Layer 2 of a small transformer language model trained on English Wikipedia (13 layers, counted from 0, width 128). Numbers have three digits each and are written without spaces.
A neuron's activation on a vector x is SiLU(gate . x) times (in . x), where the dot is the dot product.

Input weights of the MLP neurons that the questions are about. A number n stands for (n - 500) times 0.00078.
n99 gate: 474545564592408448554475610530402462560601500436455349525457562500526515557477380517425595599547424424443500549484676436510630420395352514454568541577564531544406439622459496509450532609522361500478599452550622504417469388559577460368406364605465566359666371434487515373588591447537555468545550456480395349463509571556607542425500593632644528560563474477599624538464379465513496505530
n144 gate: 649491565653554446481475471479624431478445508481513498635574516491518572449441549501509564379523537518455368470643487388649411469575515538524494533404434527541466542572493461483488313445460519495529459515498513533455446508597511329559456505308423425526371398465488591500673628414504433520386679509618517453545554500648364416439567527472320497642509407533477619472477454454331602623489
n180 gate: 554442542658597422437637374459413471662352562541551558457579575581583410314311571556477438288514451382414440332607653429539455566634476597481546469395500440366480537441444456461443521464644675646448559380601546529407483449408688448467368530428668593534564509476436462397550505542483522623605569505547618639584443310525539524538436622500519572514507523387566466640331500512196547463462
n181 gate: 539486411431620422652620443472553572556614683482561382425459432580653522470390636532711319693578547421306460705654407531469467463512341649525541464373464420328520544370467604456321420518533346381559336357379521483384362575554565437444421545433566438594579547583646671478518380509466609479578541580797467642590374573343443428454437495407511585500663718573666573487509390735675546397558
n183 gate: 559638543356412416666478537536394412431600372459528615506551540504567638547456516486582573495446441630424406540599632521550454496547508456500423464610537378587504545564369526506392662448421456508519472422425526517485449416629434500531570482424503369595483536403597547509508534525532460543429612531657588488627421528433494545485583681623398535354420510475566570433454511526553379491482
n233 gate: 512588566565481505369425628597548517509587568562601600543548455436525518524633544417385515398591415530513580472530500447426424365416531564556614549590496676440548308480571493600508534683404444528401559478479430450484314782535306559442540603504403609583273395503669461523620607437647502595387478508339495484489483543451472589636622444443576429539467496583585550535382588372521420607431
n282 gate: 426535441458434372516550550494529643406304480414503470409551541495625471515421540476523430419594565565450490430472504468466537457447450575463631462566553469364282573406418596481409543426602658526476551550430521500669525559318478456539407679487581573495412448300267676505564408473517430503292575493520351417459614493532285461353484607346402587480520360557526533519376572406473485740611
n357 gate: 405723821515427544700708584739516500565477652231608773474320500484618514451211340800577430693535100252378467116872500361519500826530700487485562450683071490825516356258677720685477500232465561442484539650274881361308451367698811682210130519489704485434600558327380843482194291489096026856462500569500436548432380169545448358663474603325711365449434377574543459500273563676250484590248
n374 gate: 457506438512478530617519440443591549500614557647557515590474581467549452491490375523583656579649576535497562532475551614534555478575396348488419506567408440567384459583569396668512411480385365425391484515513506384401450518619482367427541463564473385469668459614612478541513559537457562538555580412473464533534500517490500569461419523731453584325366573487379563621443428547598393582464
n379 gate: 348507512550513470503432458449340458504531453351479379402574446446500370591520405597490521567531514449452524388465454392545585448606377519500452478489530586581554310631852460481366361466437710482429569579506511595432708451348397300462505517383615531451495490569541565447475440551506404555576416472459576446490510539511373504373531408420396318394396488462276598376325406593495515575478
n389 gate: 544787520599380423368609304543414449329263361479662244615448420510148572300558617688404514287449602523148557521519409487500635753575253508410449405537462464194452684475532446210729477648357614418509659768537411297682394709601690426406186414519450509605378218427382595427435416434492245609634393588572463472609500561491338397648553360288469234599548452402534516554551370836229500458726
n397 gate: 620512475454520368576669444389457453535531551518553511425470419527502500590347429319566516368598577523568630522404448546544391561444421452505579350433363500239500404408368609487492517357566532474527426364368651542472431514503531658505492543613559404547703515513485475452574472523478528510509550519664500660517466573419593512476607553518537604466456678454543597485571368539609478355623
n453 gate: 529654606577551438654440500469632392509689573545546583403604447532530637467447267657653423479460416731479462641424426405625468653599555449596486698429523396471405538482584736473352621587663528473562590445575227419434337448545340321649550385390537471567360625519319353493300462548435516532525526522573500612408626522296453436547445293536643480461462553504545516518474506708472362584467
n457 gate: 477507253537562518576717475575480479357326677554700312476413600490579508529358652815658402314573366736348451654418607737511582449482465406509589500664634537407559619247370670466638415331472646564481415475304321450300367433367270794717603544657793455564676452339417653521520445459772261460546520431392424514439356631581256436366369541500302605500550369532543426445403434424578558576706
n472 gate: 542573485418500597488654537385514446430546401357539603459480432449666633495366547350417371690623456366480514570428447510441427429496537459623445533593393316513347440245452815610392540571329441230465241578433726333519387359701551577425436525607531446493802500504406614516389428566552483454386485567576472564530576540332411547523751551399424638508463542495603451466581507348595594556407
n483 gate: 548565388578275401512590488408417359497673577249598553483519629556703436713534670585318386263603532457671320529503449587540650387584690633461342574589712351676535316587668419663745324555232608439486588482481442506458700609668408319808405555653509468538595842369676322569469564461470392414500472731535446561587376503740397626595478427272391390558345465625358641579357439512523383523461
n549 gate: 606510478527462462480745410322366477400580556515680336443432408514299695563438471388552570630545391477684641533613490676533506445649556404427500425536348545487436360340270598641460579625626673552404337356541586332595564518689572747608442460443530422596627490396556455593512404441488439571500630635281528640529515654464500556416650446535651460398500559541538357467532479555508542547446
n605 gate: 607570603609339438731465416451540364527635605364551646411552581483463572405512231617582624447488511673453563643505390310560418679545508505544636645516604354503506557445611693455365633462620457522483537509522306436530354362515362391588551474326470532456410720446370382487404565629456489604532441439590545581464518505337509454536395423452458350476518471556551441571477511611355310564331
n631 gate: 392494574566591430573607520536469567573533665389642417487420616453487526483444417447552683571459259640361461589357443551500461508373478444595524476591408682577492504324519706351621617490494465533432494163392691520257445198492707444531304438589492601379625642518461378483283425608473572498579476318200508506468549622241426680394561473730610628355587591485493402441594289505554492483656
n99 in: 591566457467425610536516489540452401560463419370471389454434590601418533474555539513512694534435541450490674455664526532551485434426412567392530510471525539561474505527723451483528521539575471588406344607695546563329571637445512549552499599386516407575469614371547666452612416527496441483521549475412397410692459501482635519440548528482458569436496570486539452591447525542403491456484
n144 in: 530642514628421567590559485519732439553537419339535593433545496557602632533472532480388444601453548496438478554440368615352390520301424602604547443485394528591416449526467532454543284588578405398479580431456486343489358494575523385664455510456574557416564596572606564582504561552599520433552504553606547536523611444520544424576552350493523561532522526514516700550614347440476600403453
n180 in: 452625410461450618500310625566500567386416426386450465539538442535388634516595545502505559632485680592378583497556424505476604384500530500428389495379722619670563485577570500535574445506351314475547533678481528453630504587546334515524620571360182539521175348582383637592519497476593455263407443534528473306391537493532382520491588408288402403522472500554475453336522601404690459469493
n181 in: 414495604443349644474493626593466421467772571574525585478440519635600567510465511539527543544464364599534420588382549478492612493301636457462413474598454479649493337512550658634600505646481445475421345376539339443223486416558548567599616477680637612304795760524572350574317575523630587613468452524412487638556309515506729490546362359627704368444548500509399347595711454552632487470462
n183 in: 469603568398441369601459553494381475453536345502444629509598493430582642543497500511508640530496521663407439525571633523536510415535475500467468485571499407601488579559362495440421663483334460512489555459466535553505455529635485408563507426461442421632381568393489548521511580570510506502409539511655598477641488500406494492459561710557413451316379490520507526474429470530503477526460
n233 in: 476530496505514500428478597606505506465485473503635518458489510448561509434654487453403533507598462571448577612562383476464457458460541583515488465558578595407536227572440440601533508569426561569500541460399457395339419655544352612477586588483446629513383431524680531466667605450630445598468411511342510439570429500436505556551597435525669480543505453497468535563410525423508428563484
n282 in: 510568555432492435477391427528401442492522408473432571540429391368469557442640352408251477479452486472479549473567407293453481426546507558547421455616544400494409540577556349518535457570471497427623622565474545465657605327509608460375542510394392521534421427607467480609468552550383485393518440548543504467486467487636529588469568468533474385523367625468424599671486544535388437465451
n357 in: 465662790542527554667679487732515580556543619286637766548356500515583525478216365728530457638452112258332455105794478352570500804473608464486568534693068491697500359203650709664511476307479534458529548584240827359330417453690759675263167449490668556387663532296407855418254248542129106908512454489538500500469389264472444435612500542364719414438515437510580449528345515653237485533292
n374 in: 500356465607476398568561478488609425480528477557507423676437472395476464448544557517729631368630461415555556503641487474419475423487469451533473503405492354516522541624773314483602462463406610484449493511475465574566626604515492364444563569395391302496543506474466487567621591412459435557476562506478573288505491451613479481476466405557371436554367646537454485578429593550486500452482
n379 in: 435485464495477596472431731472653347514562590671452557422644657454758474511389584572517547664663460510472581525527406423536785503451364549495589461637425629558392326516700418618431516661434496487510549578726552413533562526500312460417543459428639467467570745620557524405559482518522479594668505511554610534463511502363568567405540422466574351474495449523486522514323460582528388472516
n389 in: 470661676516422392399850308588440509341322641595595399549399387526199601319399585689366617404445421459257543644486443579490594717448282486402467474747394407336483543462615507304738514676512500309567377751500460316673295527701561615398429480517534460613594391337622422405338521554488464604629465482729492506536436601440482425602466247344619221545544428405607544590578307810478543452629
n397 in: 506485562500378659640451567553416489513712657511427476534403412489482644598551350502433631661461437637488484587335569462609631515329470420505488500591476497559563344561531523555437483679594539491480517511516461446448368342595486541433607595574602660379696673623574383540391517482573556596582398455445500465456412521483545523533294379539716414451500452524426557559547388425670422599484
n453 in: 567607522603505464695442451554626333477488495532424547393591484604505543599500411699693447511439480666533460441452416296467351617729500569571491592432477434526471649587701580255317527630660611536539418526582434480483335608436362346659598454338460404601378618480273477481402530464379457633581547390710551665500645517476469429353441472453554376446459524522602485457516500607391483615432
n457 in: 457466385438584567500719532561500520397413666572618415386403587491699484472375638794632480334510299833341444599511713734446516374443385470527607486642665506407415645271430679515699425525507605472436485534500518436549467418401213646699483479557697483585589447362326860479612313572697184547551490394415500555490490493587251412401456520515223553481548445554542508482332555511456575573722
n472 in: 565470488553494443371519657381423485396345347473460561540597434394572630458506650468481470560560604533529359364382448519443400472777612551520500522453548415561528547278518626459335511525328453431445494677413669596653443620561522535368354468443221454521400316446293575438519523520574328471317514510638541417456656421536369480421706569337166545537435465386538393380484589445405598578398
n483 in: 730444361500475538531354603504373447507505369547480568523344381379458553585674465237395465347568546503627472514568422537377435486415510438406468468437406567503550516444553426541590494286338479348535236496181570470180354558604556721510518492472544565265828510270504606516466712500498623558395428565411562568456478471601444664447695574529242473566421316546525572540579548479492556610285
n549 in: 532530684448463618519299465527693552641574579424520559500628500444573315479453540420375456609595521579500493533321480450644465647187505445552642584535455526537542397649535491751549549528628356402547390638356216541419378444479472512326698461690548519503582612463566463477422583567478543439500486466410534475514478492474551615582337442483564386550395413491475588552525500579838596492557
n605 in: 395397466420648471172583509464436557578409505477595460607500401436532464428483639371432515490528459361511458510500644646494602377413508551460419350405580601380537383409340435695650525453485488509422521459408561536560637553414724627400493428660519505479442309594644580512505383507544530355388505624311401391445388450498579546563617545535558648566500438455509496440538428436616632312530
n631 in: 483442503569560301434429601641441674566232474407568369500510603396453475422551482383545547568429395661275485414420489592500593669759607494444697489430628753530515516309555574283610453415452605593558565262449617481339582393459605459566288458421417589437490479522475517597447414515391373488541508359355500326361703499329331661284628634646392655492628568538382431437407486416208463500648

Each question shows a token from some text and the vector x that enters the MLP there. A number n stands for (n - 500) times 0.0015.

" Ch": 500515553500506500502469508553500500463494515485489506500497512499486500498451497505509500486499335488455502301534499489498503536497507498484501493501491488503501498492505502518500504476494500561500501511444550485455503500528529522511293500497481505500517497501497544500459485498394247557473499500478503487497506264504500487531492500493513500502497499527500501501495504505454500501478
Which neuron lights up most? n357

"otes": 501504488498510500497480501377504498537498495487407497501505515502515500501494504469504500504510601515456507447520501486502475478514501502491504514488440477501503518547503517531486536491476502620500504470536522490511498504485525492473474500501460498493438495496499519499532517501478293489485498504474501485505494529465500496535514510499446509499498499495500500501528485505494500501500
Which neuron lights up most? n181

" |": 498505524500494500498247494450502500479508487502517480499499500502504500503487497552510500537499485494484491467494501515500504531551502505500499510508505474495499499493503502563494498491513500459500500511556457495530498501510490468511446500501513501519433499500503487500513472499538452530513499480467496491497502543466500504494489500506496500502500501446500501503505492504464500500531
Which neuron fires most, and how strongly? n453, at about 0.0022

"ang": 501496531498491500501397498464501500545483510528432471500498490502465500496448502465499500521501482499523491502571502484500492482479488503502498509513540496511503491645499469506501506470486506549500501460558542497507503489478485491486425500503492493489550490500481570500543571499487417477511499501488498520511497479580499500507521517508470493500501501488503498500447490514514500498528
Which neuron lights up most? n99

":": 499496471497490500498338495584500500565500474499505461500495491505472500504474497452521500539492335509534506471507500506498506567530511491499503505509429503522497500483504519507494507502497498585500499517578533500521493509496528487548563500502517500550441498501502455500520487499532421458499499493475496500498505463489500495495493517506503505500497500491510500497486501497519500503494
The three highest activations, in order: n389, n483, n357

" of": 501498497491481500500491511571498501523473493498552472499493508496524500502491502568508500505510517518489495191464499505501502510487505501497504501500534501502494488465499522523501499476509498511501499475530578505522490506503514463503740500501505501497443502497496417500521558498432465471509501510540497497496504591468499493523488511503488500503500500482501499503485503492525500501475
The two highest activations, in order: n389, n181

"1": 499499487504495500501240503605500500516505493498473490499495512505475500499481505600505500522511516485485518351507502504500521438539517512507500513499528516498501474512499487460496518461501501492499499527564511503495497504493494522461523500495513498534527497499502353500551538501574439452486503477547500513507498484471499497490496509506615500500494499517500500503533488501465500501538
Which neuron lights up most? n457

" Man": 499493477498493500499416501270503498600478503491527490500496507503504500500445501388497500504501328479490488547501499483503514521488490508478498500496532499482498491488503520446504496525491503484500506509539503493447495490504518547469422500497369499497536503502504493500527530500490504542517500503487495506496497249496502488490534503493484500504499500512505499500493503505471500501497
Which neuron fires most, and how strongly? n357, at about 0.0039

" were": 500497435494491500495506494639501501523494482494503486499498517503515500498485501535512500511497506490497522388512501494501518484515495506502503489495399456498493506517495518499502498515507499436500499518440553488514500496521500510480600500505482499480504509499490428500551514500531408516513499491522500502490497754480500495484497510501507497499493501526501500500536487521472500499510
The three highest activations, in order: n389, n357, n605

"ov": 499490481503508500502366501548496502522488511472476443499503481504508500496506502459516500521506544511478515525487500484502496493461503506497503478495536482508499489472492456468504528477500506542500494485472476495500497520475492519457548500499493502506470497499497497500562503500402239479476499494575501514499497649522500501489488495502489508499498500502509499495470493491460500501467
Which neuron lights up most? n282

"\n": 499502521498496500500441501567500500524514486506513491501496494502501500501517500487491500494506488499509500480526501496503499555525502501497502513503514500498495502493491486491500507491498503519499497492497504487498514501518488469498499500504503500489523491500497505500503475498537533442491500505484494495493498619403501502476494501501509503501499500547503500499504505497488500499507
Which neuron fires most, and how strongly? n631, at about 0.0018

"ip": 499490461508489500497389487496499501642471505536460528500501490503507500500547499506475500484492596481527480570540500499501493497472507500502503501504504543483500501613516525439505476521492500559499499430488488504485502472473497461532400500506472493473440511500505444500484518499424325490480500501501496516506497487494500489512523503504510496497497499492508499499536488501464500498490
Which neuron fires most, and how strongly? n457, at about 0.0058

"  ": 500491578503485500502572504592502499490481493496513488501498504497507500497456499621518500500501414506418500712446499498501510480558520497503497517511454523511498516521501495512502521455500499429500496478554440505527505512484499454529596500507489497530419511498498449500396478500477424428483502481549497503512497522492500501471505504504524503500507499496495500501468488512491499498552
Which neuron fires most, and how strongly? n453, at about 0.0094

"ublic": 501499514498499500500566515492495499484472500478462493501503520497500500506479504423481500528503556489525491405479500508500485432527481500513497497493484522513496490345494498438491516489474505398500499497580545508487496500486504492520433500502393497470482509496495423500541456500576365510483499518461500493497495500505501501526510504496512492503505500483496501499531499490475500499477
Which neuron lights up most? n472

" M": 501503494496494500500493499367499500454480504489526471500496489504505500499479498582502500517504471495474498540509496477501525530485492505497502496505493494489498498543501520501500478486497501626500501498482456497505516494504512514515577500502461504498469503503495529500534512500570511473491500504501501483501500186540499498499509516505484506503497501519505501499517495498499500501496
The three highest activations, in order: n631, n180, n457

"',": 500505427496486500499483487593499500430466480492476442500498492501474500503493499500513500523501571515555493543492500489503494570515489502499504492496401501530494509484503492481502502505512507579501499469521498496506488517515518525503530500505521498508498493497497540500553496499485474506511501507513501484482503522526500500461504533509521504499495500493505499498532510501528500501538
Which neuron lights up most? n605

"og": 498491449511515500499660501643498500520486505508498546500494496498486500503485499475494500507502567541473490446503499478499502465482496489506504496499518496513506501559506430540508484485512501459500494445493460485498502507447525471468528500501432502511531487496494529500491490500479564509476500487517501525506497498533500502517507497504450501503495501527499500502475491503482500500513
Which neuron lights up most? n374

" South": 501510485491504500501440493365498500425473506508514510501501502500512500497405499424503500513499545470469482438461501515501487420504506501504502498499537500476498507509512493466496483520497499671501495444479519482472498502523476476502509500486478497539494502501502496500586549498464636529497500510472495498514498582549502491507526506496476492500495500513499500501537511478389500499520
Which neuron fires most, and how strongly? n357, at about 0.021

"ans": 499498555501483500495566502344501499410469499506403469501509497496494500500538505430511500465500630488446526418492501509499482492544497495482495500489409494509503520554501464466494510476494500582501499520512527500470500511496477473503394500490481501532542494503499508499425538501555387530503499498498497497502506439580502496474549513503447512497498500508497499501559500513530500500482
The two highest activations, in order: n181, n233

"ure": 502490584503493500496584513280501500589464488499418537500500493500496500500499502571484500493504645477470494427518500466501493502507495490496501496500515501484505486448498509496507503517509500484500500530459586512527494483482496460499615500500470496506525509500498483500516510501450454592480500527483497530498492344475501500516529511502431503502511500495497501501505514492493500500495
The three highest activations, in order: n357, n472, n631

"er": 500482512502491500498497510488499500451476490496455511500514506503503500499532502587503500512505618495536499431601499498501495552550502495496509498499556510509495496419501484485495494491508504463501501527463537503468496515468493523446698500502482499511476506502509499501510476500388553464504499493573505498483498465542500503456490501507516506501503500467507500502499500497482500500463
The two highest activations, in order: n631, n457

"9": 500487524502494500499244500617500500466494502510577500500504501500506500498534502487493500501505509480502510466511499474500497442512496508504500514512529515485501484448490494522493522487469504448501496515446465492493493520494491522488588500502483502523450496498500451500639532500593391547491501482484501494494496519507501512528524496506533507502509500532510500501500502476467500501469
Which neuron fires most, and how strongly? n233, at about 0.016

"'": 499501528504486500498478499309498500563513501516480445501487490502473500503569502514495500543494429528549505455518500509502513511523499502500503491500460522497501516565500480466501491478488501479501499516464436507537494507509495520503543500503539498448478506494497469501564496500446382522493501531502503487488499521515498504474528526509428500500498501486496501501531500501487500502510
The two highest activations, in order: n181, n357

" B": 500497444495498500499493510489498501472509498505451503501501507499481500502454497441502500505500457519506506331480498490500521492529492507494504482500527493494500494586497495492507497501498505480500504496446463493469503510530485522523681500503477495499468497502495506500520502498556449503494499462513500511508501230514500492476498494501505503500499500490501501500536494497497500500522
The three highest activations, in order: n389, n631, n180

"ment": 502505544507506500498503506541498500631491504508420507500492498506520500500466502476489500495502525501416491533505501507499492500478499494506504506499436537501497483482494512472507503516512499450500500476544520506493494507518506469514561500487470496472402497500496503500482519502557383480486500512502511481497496438542500505497501508499444494499501500473491501502477491485471500500494
Which neuron fires most, and how strongly? n144, at about 0.002

" It": 503505535503484500497595499532498499311466485493450521500494488500462500498510502491506500475495532494548469447495501506499516492511502498495499496506497493507487521467503494472505483570494500342499496468516506498484496513487476503504325500493478505500479489498500513500579542499489490491496501484541496500510496489563503497515487500500585492499506501505509500499503496494500499499495
Which neuron fires most, and how strongly? n389, at about 0.011

"ages": 499507461499494501495618507431503498490486491494364514500505508497517500500464503460494500527505586505527498614490502494500478494499478495496502516496438488532502504410510503460503516533485496669499503516486515497534497484521493464512520500502457499514529512501498435499554511501567261497485499494496498475506498470545501495489529504506461503500502500500500501499554485517491500502488
Which neuron lights up most? n472

"s": 500496548504491500496514504637498500466475502512443517501498501501516500498476497554495500517504640493491508461464501499499505543529473498500500496500471513508510503450498525389493502501514503633501500505506521497480504502491517478484502500508476508483442511500500429499621532501519375494494500507530504455509500482493500511466513520501384518506500500476500502496578496499561500501477
Which neuron fires most, and how strongly? n549, at about 0.0027

"angu": 499492516505498500503483503389500499456461494482427541500497500499461500498488499451489500515498562539486512331553498511503517507491499501504501484505489504491505489380500519570492514498481498467501500487577561491480503506528517476500438500484457498487518492499495462500620505500570428472490500518527499523491497536470500497478526506509482503504502500502502500496480505502541500500497
Which neuron lights up most? n472

" Q": 500519414497501500501415494305501499429499511487453494501500518498500500501486500425511500496495512485472485421536499515502511513507472498481502493490439523500497499565501541442502501468509504530499498459494512479475503498498507498509650500509505496521519503498499557500480523499487520542487499480492500459502501272544499505470508491495456509502500500510503501501523494490445500501505
Which neuron fires most, and how strongly? n389, at about 0.0042

"ation": 500505503502487500495559510344501498443476489505386519499497509503515500499511498525486500506503572536519468540546501489498492467521525500513502513497458500484498495504497532543510499529500498326500500510520527492510497504498514476516671500491472498494476506499497556500506527502575302510488498500464500508505502376514500501483507520503432505503498500495489500501493503493456500502482
The three highest activations, in order: n472, n631, n457

"-": 502509403498490500500309499416499499569509500497529494501497510499509500499538500429494500472504427500597486514516500505499517512539510500509496515499513486506500480449502511520511484458489500524501495514424469508466502502547521482559443500510505499493542500499511444500523559501446440453502501518519496499500502493526501506517524522495389498500494500481493499498466501497515500501497
Which neuron fires most, and how strongly? n483, at about 0.019

"on": 501484554504499500499465499508499500492506502506485505500492505503523500503524495561493500505500538487547479435523501489499498486515487505517501491506576533501507481398506472407491500436488497542501499513417471494585503512450510536462634500492400507540485500499502530500492513500436466475500498509492501501501507462472500481480485516503507500503497500480502501497479500502465500499516
Which neuron lights up most? n181

"ame": 501513489498506500496539512547497499559504495482418519500502499501500500502504502584503500502506469522550504591510502464501497501466514505502504505499613498483498507595501482466503492469495497326499493505550535516510500483495493493484488500500408491520510480501505596499558538500490423427518498508478503519504488278477500497517487501502456495502492500505496500502572495524489500502514
The two highest activations, in order: n631, n397

"7": 499496489501497500500250500454502501530485505472565503499504502496495500500477503552493500560504526490494524468504502502500523476580507509497500520504504503483497495487501501516488511500485498419500499527515480499518491506504495476498532500500497500528433492502503476500537575501497583477502502475498499479495502427504500501487505497508566498498502500514508501499511497482516500499468
The three highest activations, in order: n457, n357, n389

"0": 502498441503493500499205501691498501489499501494558477500503518502486500497513493535483500520501494500471516516546501497502501500474503511502501513497550528457504491534505470455499523501495504541501499520565510499479500494518537524487554500494493505497533511495493542500536529501528379445495501481433502495486494414504497504510488527505550509502494499516497500498503506468456500501523
The three highest activations, in order: n472, n233, n99

"am": 501511569497490500497452492407498499470512502482442490500508500498499500500468498467484500512486324512581496553567502483504505524481486499498506485502495519485506501506505473529500507445514506692499501488504490511482506487485501501476794500501465496497472509499499518500430517500488375455501500499518501508498497365579500494488501507505509502500497499479510500495502510498512500501518
Which neuron lights up most? n389

"|---|---|---|---": 500504472502512500498443480693498501528483489494554486500502494503475500501523500520516500519511494501436500429524501506500505496508486496513500500493464501515498512413496473494496515481488502583501499488541571486545494507522526486469723500500483502544458502500488571500518490499453602394507499494514502537497494375505498504521497498497540501499498501518508501499542498507506500499495
Which neuron fires most, and how strongly? n483, at about 0.0024

"overnment": 501502489496509499497595503421499500457512493512510554500495515504493500498459502330506500513501469490513483621551498496502489456461485505510500500495464491512495500495493495496499528530471503511500496478558578482509502500488517479506344500493440498523493489496491504500525471501582289494465501517480502498503497526519500493504520509501410503503501500497507500502483488512464500500494
Which neuron fires most, and how strongly? n472, at about 0.011

"al": 501493525494494500501425512315501499409516489493487503500502513498516500498535506492502500512500638509537509380555502505501511494536494490498507498497524528498494493500500441473500509517511502395500495519505426509479508482477511495447685500497476503487470501495502442499506529498481444455525499507508505493506491439535499505477527519505459510502507501503493500498512500493555500500503
Which neuron fires most, and how strongly? n357, at about 0.025